Layer 4 of a small transformer language model trained on English Wikipedia (12 layers, counted from 0, width 64). Numbers have three digits each and are written without spaces.
A neuron adds its activation times its output weights to the MLP's output. To switch it off is to set its activation to zero at one token and run the rest of the model.
A neuron's activation on a vector x is SiLU(gate . x + bias) times (in . x + bias), where the dot is the dot product.

Input weights of the MLP neurons that the questions are about. A number n stands for (n - 500) times 0.00083.
n43 gate (bias 0.022): 549270549500274697242264315623580394573466525585292407490485114330364490290628315367693602454643586802514129695543459531319570434863416771514395588606863562711563586505522827277409575540191528
n51 gate (bias -0.060): 273283538696871485046277327641495419583252520390608379359389283188615415445412668448415442509531410632452314364400324505306452470746397450404475782079423320714438329533431473387630691332783538
n59 gate (bias 0.019): 586579462259546480794475495271455390271300314573462388495727830596428420212583184744633510348348299530362261620438707792526240550259721565573208623535418510313505612613607404774770628564226451
n72 gate (bias 0.013): 226439487536692536562616350428459508381656460590392269569544690626413336577732704723369409519810315280469488453372603412253652500673596634541403630595378441645547338519522361865312465553463522
n118 gate (bias 0.001): 448460236768380755161527553651458169500373746394500204424117263315418639368406533676460376255629371603164704316373371358500438597784537389515558423618489759655533129319523443207569517511183354
n133 gate (bias 0.103): 314504521619476706526619341504450388626552577471537758707462460368617253481290675349833504335393410552694612668463409400636309606539803488446376404343468484345524504548667583297570542558416359
n136 gate (bias 0.056): 496378286723512523455642449605500397554416313366433496590272636423485312488519646328750608515379424512678618446523403598455212632441590259569792668428308229543637534537683432406767492694457544
n153 gate (bias 0.038): 251898172514476674660486332385495491192370426574566441544614354581505674789395768368455863435599561395728536638518472524553495439745551612681560495368263529374270721178590500744368450598589362
n157 gate (bias 0.007): 597505394408399445509285369266579424671370366776354715553382267532500382374950447588390736742732363476348401352598476543245700642505486481409691534500582573414529626381590460435203770929589649
n182 gate (bias 0.073): 372435520691650398694519651365203813436595728186433532361735736285408562420565573688313468517670481481577636560468236495661460271481589245391241197686349706668451185621535490495514596269367697
n200 gate (bias 0.061): 678348523471720389388659353562500387522419550323548669520352649240284610298479375297491283348500602517605496739645261392704711466592562559217534669428600326559474405743247446683712415517530468
n209 gate (bias 0.036): 403595454374570324569487313529339627580431441752468500472579549673607470662542526383345388441324565278618619388712552307605300629508702743583759412509434359316286477262816477479667628921604556
n210 gate (bias -0.014): 441567310761736414616509446488437601689222500642472537512623469707528445425372539710567594434336241586444403491512730569448374360583587248883375561517652291450474355389482379715834567567435569
n228 gate (bias 0.024): 337580101246414427531619467248575805608585344751504450416628500536428689519541275297360196522811509596419576087563396283471635457333468687483807514505582345727353545394355430541688415756453500
n229 gate (bias 0.012): 567449546415242621577466400458249687530669673580302286626505317376445744467663602522673375786219457510673637745432818260666495260886730514342566456548603672756535474428566810369409546315590604
n253 gate (bias 0.012): 343274500510653296394525486505317583202384633419340401582585630874710588572130614806273467504362256539514338581334510545550356719247414413638572465656625170536475562619723686176398438702500744
n43 in (bias -0.086): 560647510377632432333759693378596182567637319665261478692155471487442454362455396443505469453539528693341478350509322358472534528231777762551734467667367405391274431461189525613565155472562798
n51 in (bias -0.133): 564620617455565527577776428580392574542682331823202332230632462557439523482766412560104447446352395611630595433405518291295592464643170536392832616541393795335453345372389288478377423473480535
n59 in (bias 0.150): 526726478496647386511296384555524634312423343597451453413488500790485194301280316579397578518441585231565396618458488603735261593559453420644516801367417583229391711508603483693464526448449627
n72 in (bias 0.221): 552334524434633593645597623400503515583631422533509624497475655439420311446435620536480420494634455354527537527476729467392517558707519437611415690522765464490513343608541259669656554614555375
n118 in (bias 0.030): 495473560445325732562080129618475799658558411532362441853676510442553414535589315547650656440447911408500336278586745572531833216495733380593500764404599386435342343410699570574379575365795346
n133 in (bias -0.096): 771239556583401476577582532386684519374523433326363704553598508492539492376685467614693484467776585570354314441312292430363474577345635540411520454744591313578265232827276556548419530408456412
n136 in (bias 0.026): 275238495521894538360500522360612508491504521382627352529664900462684313547542385422445361516326391619649197559641373727513306474581474366273487620705228504477622384651491662585548505698328562
n153 in (bias -0.075): 410257701639216516449669628545409325708726541395602362386468573508312496298663483750553379611496253479314432557492496299300712600504390417294562372680680697638643282539340327373500465426515564
n157 in (bias 0.078): 576430465477404399540557276514486370378325206584403564540382544577581410234514749319370491677643741548245666667621505514447445439356620383776509674462259311686329500359360550574429655542035074
n182 in (bias 0.100): 500276228643542532421391537630299492638330622500344605222448551548336242455431521492372700710491454605516671183614395504721377350377545475671426589550551509696211425683425421484645681751485591
n200 in (bias 0.100): 552453508460599344468360415365326500446386456320500674584327481378356601171398428437548392575555492489589422621684470557599765541654595585459430676320370239512430524518357195694627341548362431
n209 in (bias 0.065): 219419429400448778432593232977550359744417520441347549687727337333431561540629812557289367631714526200408748505461428119625646505470380424696465202526322474724452380390663646435352457773692272
n210 in (bias 0.007): 462341344488544512537192301512457617570185566389696630611389598701515397234185785478705424399529318508590579784564623601577354445364550441579578464512540545580455390544496374539461529644383642
n228 in (bias 0.049): 500773411179519706295495605545441184486439424428224326348527486730832518432585444362485313648674357514570548856483463335307612703509608445361546377408344628717290692353319705658459304468492364
n229 in (bias 0.014): 582361545496375347436371286529206706460435463363564344352406662382577776605260694635590459675473321586323500261516573552808518513262297412550596617377357465777364378560550689396585563437660694
n253 in (bias 0.007): 382357194113410389505753438530675426683451612277393837515590457251305625515713595666450295719729354795811649522495798442468709682566759608452495378589505735806511383373539770612350313361593200

Output weights of the MLP neurons that the questions are about. A number n stands for (n - 500) times 0.00048.
n43: 404092570483498796602295443647668505545361736179250530386450255522647567473418506395522303842618481368377412401504495884138673511623276903784583387497804611645452621502976698259226434745579629
n51: 378294461597897410086289096554561507699200461425369305390290534477665277217462564341524611603524536581487466459579701488455543215565424526802430458049087442564480455530347580317375551519901409
n59: 282524529868496585279420547488612460623631659420390639502102216612618661696430601245591466543349646441578607181828429148383501577766209651584615541499598516812519429474351697344225247340699518
n72: 801315438430549431665477607376457599514387513305513824395579345476635499285279646101823678580339634578481457435597383411657365491502421275618636438427621589471483452576432601224725522526609444
n118: 669411727634853357435759775338439159437546682341588628329456767328529379486683612285384300811573346454592727935212402437276260433647331543295717313608581470298719880408697728595715351288576824
n133: 234969538507541566410738312445495339593498484704526519474370463426534512502409557470582514373166512434801571425766600510783357453487692710607464427282597541259691639154807403407404730482523534
n136: 751666446613291517610506574429395516580589323564466633389092365695476722535520623651660702426451284499469786471473386258346506682228608495595595490264515175578310609350706335513219460404558558
n153: 417770223550469896660451450328615568353555481386686489708585572461615675698513625304705746452579826528790602675508451514626406260522501778521522596412134490362283613125739514740487410810792313
n157: 325474566800833543562671590683435661328491828287667322642573717594268519768144454472517468265178574593771479611197604661618484323601259643339131557465580597437589372593610398408797245310785596
n182: 529358397399195559415332365668642271705218422663460590462457129618688266277445434181493607638310522453640620202417384435417709361877459656703515737381434272606288968729390561512509449923601276
n200: 452702505491310713571375554525461486610729537710440449501579431864537492658535645738514613599478401401398643513566550313335272293298467368773451532546532840570470626250519573083100553361454575
n209: 774560561729537353651306778232603642277553522315587463511348581603486468356228492516601787622529353653487351799552467807344419239619568303247431883569669590364629811643276482652241631151301491
n210: 573534730335553622485573545385548477493874462564370591458427456359458530806614259301265663596666818399606322361367317427480775659531373680067694452609379601467537657489316595323336542496488483
n228: 434377462535529409674597413761283589213631467276731935614478628749183729317332734516622775513291434438469485660549563692808488544945542196532486268238543362505711777718689601571476443529587230
n229: 434253639587697225526609736414524749548365126494189560415385530603500728377473587393487645334412754459529426600678330169703395764628403598490590685584617432537511755462758155303385590541338537
n253: 323517669691481467410342484553455493390580347798656214351357467729678383671386466663341836416172343318348391532158276435727116432056227259596354508400475293048731763841601366545590544838430851

Each question names a token from some text and the token that comes next. It shows the vector x that enters the MLP there. A number n stands for (n - 500) times 0.0087.

Then comes g, the gradient of the next token's log-probability with respect to the MLP's output, scaled to length 1. A neuron's effect is roughly proportional to its activation times (output weights . g). A number n stands for (n - 500) times 0.001.

"w", then "it"
x: 502256449720594392556328363654433386495478417711493423398521471602639388344482472411755408474474740379513512463410530534573685603468500389594571574559680566544554531328641349572354532477334251
g: 366568496349462417421409441551458427605404595459346579411555564265635468350398409447650404443480637162374663538236353385582538846498347531422545315798427618456397612389557390614621383459464413
Which two neurons, each switched off alone, lower its probability most, in order? n118, n210

" ", then "the "
x: 696342532542546776587555500462433743522509678572363565462308581521471387564722471484304370427319518420432573443508602553598582636358529371607544539432742475500366564336588359617349528735469551
g: 370284451466369720356600483396608692504744275582652411365669510415613524360489518439515577419384480566301654596594591217437407536464555782622592365618533587416562541393326544472424547316223493
Switching off which neuron hurts the next token most? n228

"er ", then "aw"
x: 581370340574656691613546452509497590445585615476391603556251631636415433471629470567342384452381636462423535346496747509521598652364498333649565444454555264487347622394511297681385441702504429
g: 465365471341556367527508752287382617667518621606416544231536368478613494495512299359658417414765459516531549569428518302587598608739398557373386575341419587444558656241549217396680486558452473
Switching off which neuron hurts the next token most? n72

"s", then "ol"
x: 626443627744574543577591630419722429614387560698552418355372455534605453382426560461537430659368596527657580632417391438530538792698462575566420421572459525393533779481596372562521443756401584
g: 458444471427565527366664571609301560539468540530352528500561670336615586281393521693737292696703564492417684570543498380813688345400401635432333667499287402484350619456458593496532340534588682
Switching off which neuron hurts the next token most? n209

"et", then "er"
x: 518354297513476572439419659579492368389363476603569507515602393529437576339484356529480624479574551571434752345320349556485467581632524377529463414391624332269337479512502367660643719835477497
g: 435713577470353344615192485446541616541365265662698754411643555471616382674677630497558479508319390500463555455493362329567411733519437425482538493295289408514429321577686398659366523619442536
Switching off which neuron hurts the next token most? n118

"le", then "y"
x: 542242364438606405461559533463494502371524492570520463425612572563542542319464600496627439531592473420507534448567631358507821509742541319446562441533672510356419611522674253645292546571605192
g: 729457586751576645327477697412486508620661344680729352470513540322613413509735894418413593368545444517534281567558378276540445650727517550589406555433460519564411472574579418474535405402566555
Switching off which neuron hurts the next token most? n72

"c", then "or"
x: 674488477648553570487534656484399653577505427719623555726497456637685636461395415458702556567466402660529693339379451357634443508548637530712431381629487549536433603586646613454348491812517595
g: 595404473604451473314378616329393458353404372415826450364386755400405398455633583366472467734627405707373546644610541470673717469583443434385572547251686411668631474464528714472614468434584607
Switching off which neuron hurts the next token most? n253

"2", then "th "
x: 443510411539304540268457523521622540248435580624385467329514602542604391408469620481777666357399502371575575523564499617647650585507552484774731346458449418639497516647540445692385412536635430
g: 424298475692513684348548556411366347583422627523540517684619516280525518468409477387505443445677589529361727319624588749325586493480406436460548446624446669527513291505206372701434638598715288
Switching off which neuron hurts the next token most? n136

" ", then "| "
x: 742362401582491748360509477424616538415473483706458497604395576612486279550778552409354660544276562468440577603384358611583582504616509380593614402398654659600460741484480501695528575512505480
g: 360402513563618677653733403337415699467416734591496537721292504341295411472523405556317650581521364680629595390568480569530535747386548547403764444396612760585440471499424707589524394570574550
Switching off which neuron hurts the next token most? n157

"i", then "e "
x: 563404424640616506304281580511338370471359713493575673394658487490445493413347560252299373634428521335699550522295704600597564503549659433525498332600451613434489553587424482508431562676558393
g: 301463573460598476549381433236435598505394530500580548514457438517676425390412542395584340391373645475650721562507356528517630542787346404396278537588513485788307572556517666505506514287376126
Switching off which neuron hurts the next token most? n182

"in", then "ally "
x: 399541626469446521374542325555495482539472505602525616495432466742684558244628337265509324533575506468580435273412620595606658659706505390473678355426494505677526440485534574708576633588516284
g: 260385657608366486487480532561622621463497560351560729445571599226447744430431481706412428707552501228793416672367514486669379428546448370676547490485401518514541307389557488321340562398687481
Switching off which neuron hurts the next token most? n228

"–", then "6"
x: 349679298478562660469467410537563509479566458508355612419373623396515513490515574262523472579467566534397459791220417475737663502445577352480606537428405295505429698530331486517427481672627284
g: 534412429433305570416392473534606508598615615511501715340799364415785474317543560505636421525666440399646400232400712447388403380454630587644526361638669538673429455557386496507742328587681525
Which neuron, switched off, raises the next token's probability most? n228

"C", then "as"
x: 743492411595601526482561537587399553597347359574639452533481470515706452372393401532631454555370325571506753514386305413693494511462721444888505371468476453596479552605646496492370505599636633
g: 474505382362535424349472547282351414781459329565596224499523296814614670506531507397595666621600312615461371547328600426540736535437572301460660403597587529421341441524428501622567598545443275
Which neuron, switched off, raises the next token's probability most? n136

"C", then "W"
x: 665519423521563608465534497588417530599412400568616471625481499480723465428378451511646439542433368581569737503367239387695456544509702495867423374481516421576472555627732535456314513660652620
g: 501359579699383653686363476625391675278518394131425543478308565256391457621731499684384393488546450537552505623591386592538580384625403534611693642396657439495369541703464482451661488334605501
Switching off which neuron hurts the next token most? n209

"ar", then ", "
x: 436490684621652666473448494643718320476587414596462441575546520678729361367550438486608485492441631434516798471546363387407604456531414321434583510347478524392448641583564408747469687666617349
g: 478540464932602122615693549377517532434475480621707532397421614521442375619571466435571428565456537286523367539517487436582770494520501528541520453526444317226341412459509343487506322643412710
Which two neurons, each switched off alone, lower its probability most, in order? n253, n157

"| ", then "5"
x: 460437435528482959516490546501431594526474518666420542398272579671503564520481516450475500482287458532410563618518560551764640461398566614748536500421544346531323645670608453601320527416569637
g: 497254601509590490529392589527486726359616798377253579416646269541573442292570592515417490557475597548640408461498708206572537282362542626413480540466634477737665566440598597704599376501408589
Switching off which neuron hurts the next token most? n253

"S", then "ch"
x: 631364521728537430633478374462587435553221444540580448405468457487598396384419456537583518630392480564548560786469410393689521692665462553694558389333415391387558650626683300595340470656593556
g: 334563713758670528405293358407535506450379481531534550492454681561320576448596640526378292327441613266686365549605521304542568768656402411305547587419517569450409618624245497610529621442650610
Switching off which neuron hurts the next token most? n210

"Q", then "R"
x: 578375483620600547467377329437550497526305501453470555456473363553615424512518346482614437469520387496297743617349426432611540637646583401911484449386439489577667533488799508545541594668672494
g: 561621574527204609680478526688202567346334303305293481544402548299540545534553613507490280624486448627585408647665433468449483314591549515486760602534631439493314399713697365401485482443572490
Which two neurons, each switched off alone, lower its probability most, in order? n51, n209

"es ", then "ab"
x: 629321498603648646586511369456339527211506660486510523601286613515490439585714557403436421539371525414339671612460769428685472741515515368564509417446706432463449610380537383572503462597579364
g: 409312568467530472376581695278355494553523624818598512466562477266524639543471587341607596304611463622507605560563573466536609637465698304208592443351393467436577700373373453663780536511532660
Which neuron, switched off, raises the next token's probability most? n43

"by ", then "H"
x: 473524493483532692537608497501446592489484586635429519390307416514402502391749363470405387399322470593517627519524547330470493495321641452725421507458736356583277550300518277555268537632273547
g: 585523644823615409584353265626677569518706539380449498605493438332429300599578596569549520624440474471555768473290414403537633327519334682633484550543599433647424414649645634280347563360654403
Switching off which neuron hurts the next token most? n157

"| ", then "3"
x: 422440413533488957490477541511462583554485514668408539412279633683499559555457529448489526513325434538379551595488547549752615477392600631718554495424540323544316649672593480616347521416589654
g: 336626463460648508604439605716561512395635449312284465520382408518496539475449628424243467524470542523316439769280515642685292301678673577526509647577266452521590496226524367336667462396473461
Which neuron, switched off, raises the next token's probability most? n153

", ", then "N"
x: 540458532481599650573478406490469682443450603646452562457193479395381567523607432453364277546313477551468615558563635317628504475351510302692463648456705485526403583443456242630411532731307533
g: 367784477482675425676418341399332515406694362344544372451519515372458432686453637732444420340461600530614772637328485462457496341471493638573528537614438592800488496662472473527276682282440452
Which two neurons, each switched off alone, lower its probability most, in order? n200, n157

"ep", then "tion"
x: 434435423419414430534416673459377444476313419642593429693403600434547709389269421475466456675645642436278524476506704216563595640559563452434641412523398488551548421464510315611551606760638453
g: 322436383380661464262428622536508261594307637541501746377350501499588633452369763667576622564640504235476460491422377698457542661586456474527476634695703457495451434694722349581498566533360551
Switching off which neuron hurts the next token most? n228

"D", then "iv"
x: 710447452638666412520366460482447335453353518507556435510539437539512461328592387527639415635353467527573643587547369546634508563697475547918505337419431291527493644495744309552372591524569416
g: 533654876585409543478547609466292634531420707342699334353772621523499686524404570582399633375633422614503646328593667625380487368412604526673538395379474526699431514504443564629623328403451387
Switching off which neuron hurts the next token most? n157

"i", then "on "
x: 533374404567502491303200552410311436485399727549488708392682597512446379427301588310285343567475542445596493474391670556547614478622682501644480381542579592425505637660391445514538568703564508
g: 587609402597502586296682555519583272429630456433585514652591407442272484548769342474550604648425572646574344567547357398571515413515558824671397549566392733332661629338358390428588709674500478
Which neuron, switched off, raises the next token's probability most? n133

"on", then "ly "
x: 467408464602324576621616401524472335337347620657556636348440669436699469341266646481524464308434474633452500262499467518548687445465642494597551251433590518427488550650414615501465530755488638
g: 408402425370759517399602567754606715391680665467538459450260651444484309516363548420676742509482567313588634372565641490510523520558745474521561434640314770692441343528405626463587556485544630
Switching off which neuron hurts the next token most? n253

"he ", then "g"
x: 657429444500593556610531494518513514543452586466449627592117351403480466415660510413427334546289519663411527439545619442458482629337583398468598434359644354554342590293564234441382526764545424
g: 483608604442579310215465513275229476416400766624299446417570712730645644378636507584560552585535546443396405325443608390303490334457404485497570366426571278440577565421556444548294514504359307
Which neuron, switched off, raises the next token's probability most? n157

", ", then "w"
x: 522454540463567650576467411477502681463445605643460592439201496402389553527585414474366299536347485599461600503599617324615509484322547320690465658484707481505378585414459193616406524759343529
g: 661457575486623400295533507352688340469309549431397395383436436565697607201704580582403383561533548463462584391352445580518262367673572767310368497297524521287544533395706530331563556655543569
Switching off which neuron hurts the next token most? n228

"s ", then "in "
x: 600295550570580715566498407458416700434502753573563511523255595537482485624672441488325391523393539468390616432458734462629531642416481358582457573390712402502454599332540259658421418711518483
g: 532663446603571506487568547663373536554341708526447594703524562550546251695401546571556440173617587258416137625497469519410687520575306514475388414538487360484438254306644419635364472502550440
Which neuron, switched off, raises the next token's probability most? n72

"–", then "7"
x: 337661303507511662467468410524588499506598414492410595397387605396512560516528573298562522608432547555421505784171415420751676520423578361422602536408418348542482666497357420554413496681610275
g: 622381519459291532355367488517603458634670604667506804259733433427589570226400497623564553550630374453392422219457662505413502507357608524504482278551584536592452459482397529588748365567720343
Switching off which neuron hurts the next token most? n153

"er ", then "ap"
x: 608358298554696683563493437524487633450545632436380549582308676561384384515594532454335395449356634387467635421546689509503574672378540307707557419428572296477324595384518399663390441734478514
g: 592560241480628449413644631217386507519283583436574448537570479358526471160542506571421381547678662791622377575602374622427499662652559483384618538470429598647548696251618546547572378686520448
Switching off which neuron hurts the next token most? n209

"es", then ") "
x: 428400360557408333426532725439465343402471785580357465387354603419637434356453584395397419525470599297457633672314674393644511632482415634557391346518634435431385613686526439555378548592575659
g: 530472464297425710485140347385648619563465439354488251544579204636594603570661462697379275371565461428546492517397488391495329407567432448528464426562519432352628616606334424193414605424549428
Switching off which neuron hurts the next token most? n118

"v", then "e"
x: 395504575595513581413530554651316411509452455847540547596599444328648704351480366506649433672366650471220508539426544652531564656483586526643533405401399548515715281626549421532535499674458466
g: 451305394237238631608543364453485372646298611387404552513587442582480605416356287314363535466432650439518411384771395402472602414479290605379479593694653474376363769470355427502467372557544647
Which neuron, switched off, raises the next token's probability most? n118

"| ", then " "
x: 472421532519492886578462538600421623491451404500468571490181593605502633662538394476489384469222501474433660500470610508701633541441557575747445632470675335546372644594633464599411625484484543
g: 408300452389336375468357621622286495800344197570680575439741545629660507530424528336734581395569522537610516635443567326656495529514546631511393637567475560422550565375475423498768613318513652
Switching off which neuron hurts the next token most? n229

"ti", then "n "
x: 627459465775473496354529333537441281471472467585373828375557508597651549420503535465483517256479461718347411409411604498549447483687695395497591523485604685382462562583544268500340652456421486
g: 540367576463580409602561258675477461541645549510221243582485534464280351555438429415499745347561482597729467378525434518253342584597361761617437524655697664403388570429526317429384387437424599
Switching off which neuron hurts the next token most? n157

"ro", then "s"
x: 489424379491448505251505381454599273372466464543613463453426503475561405378649669332669758422526556492450579536361354502715523504362454578431529472362611575427342722679554262508384437507667292
g: 533566438352378426369415570692439301376512503676311567524308561535472507446471464323313361417410406770244426568636361669763404466607530364417558480487290652582422645440561426254446593294492672
Which two neurons, each switched off alone, lower its probability most, in order? n153, n133

", ", then "in"
x: 510489529475563650573466404510487666455444606618449599444189480412390568533594434463360281539322494613470611505576614337614493500290515316687447644461716444514396599449467224624383527746342546
g: 499550463392578350361606474300369415621311560541463341589338682706489728323278376530476502863629538544495421446632361605446658627522384408333320600315492485404656458351597493517577322671512573
Which neuron, switched off, raises the next token's probability most? n200

"– ", then "U"
x: 446384436517495705392626378644400612319593495595571524515131560295357563445673475464489546558358489537458505631390551501580521531340567500683537430364533598475358701494606492513319716780484527
g: 557611594671497636697461348644396727626594559410425398494591304380388459740336381233464095552314589482442621419379548509464567321397577586546422690670515477479490544440461575362413467312381427
Switching off which neuron hurts the next token most? n157

"| ", then "6 "
x: 467419446529489973482466547512438589528470504659408535399254586664514584540491526453480488481282462506386575599503552559760621469411573592760562527419546328538330641649593466601347540414563614
g: 480665531327262356304557443389527633300662285652381550267578313490644588394542654464452391513306380584566544515560492403702444568291306421506498470547405537538575204457536732419443264617480519
Which neuron, switched off, raises the next token's probability most? n253

"4", then "1 "
x: 466483473547372638300440643549532482227460550596429480300520554606539518473455633548760509451297438471681553500443424652706601557577546594788691331583445481511489537638525523621479657717698450
g: 703674415396442438609600334381617590567545311483296514489308480377334625579600363726522699366530605474473474595469327626596295603664453423592590409638187306328468300438571446362626544467420354
Which neuron, switched off, raises the next token's probability most? n153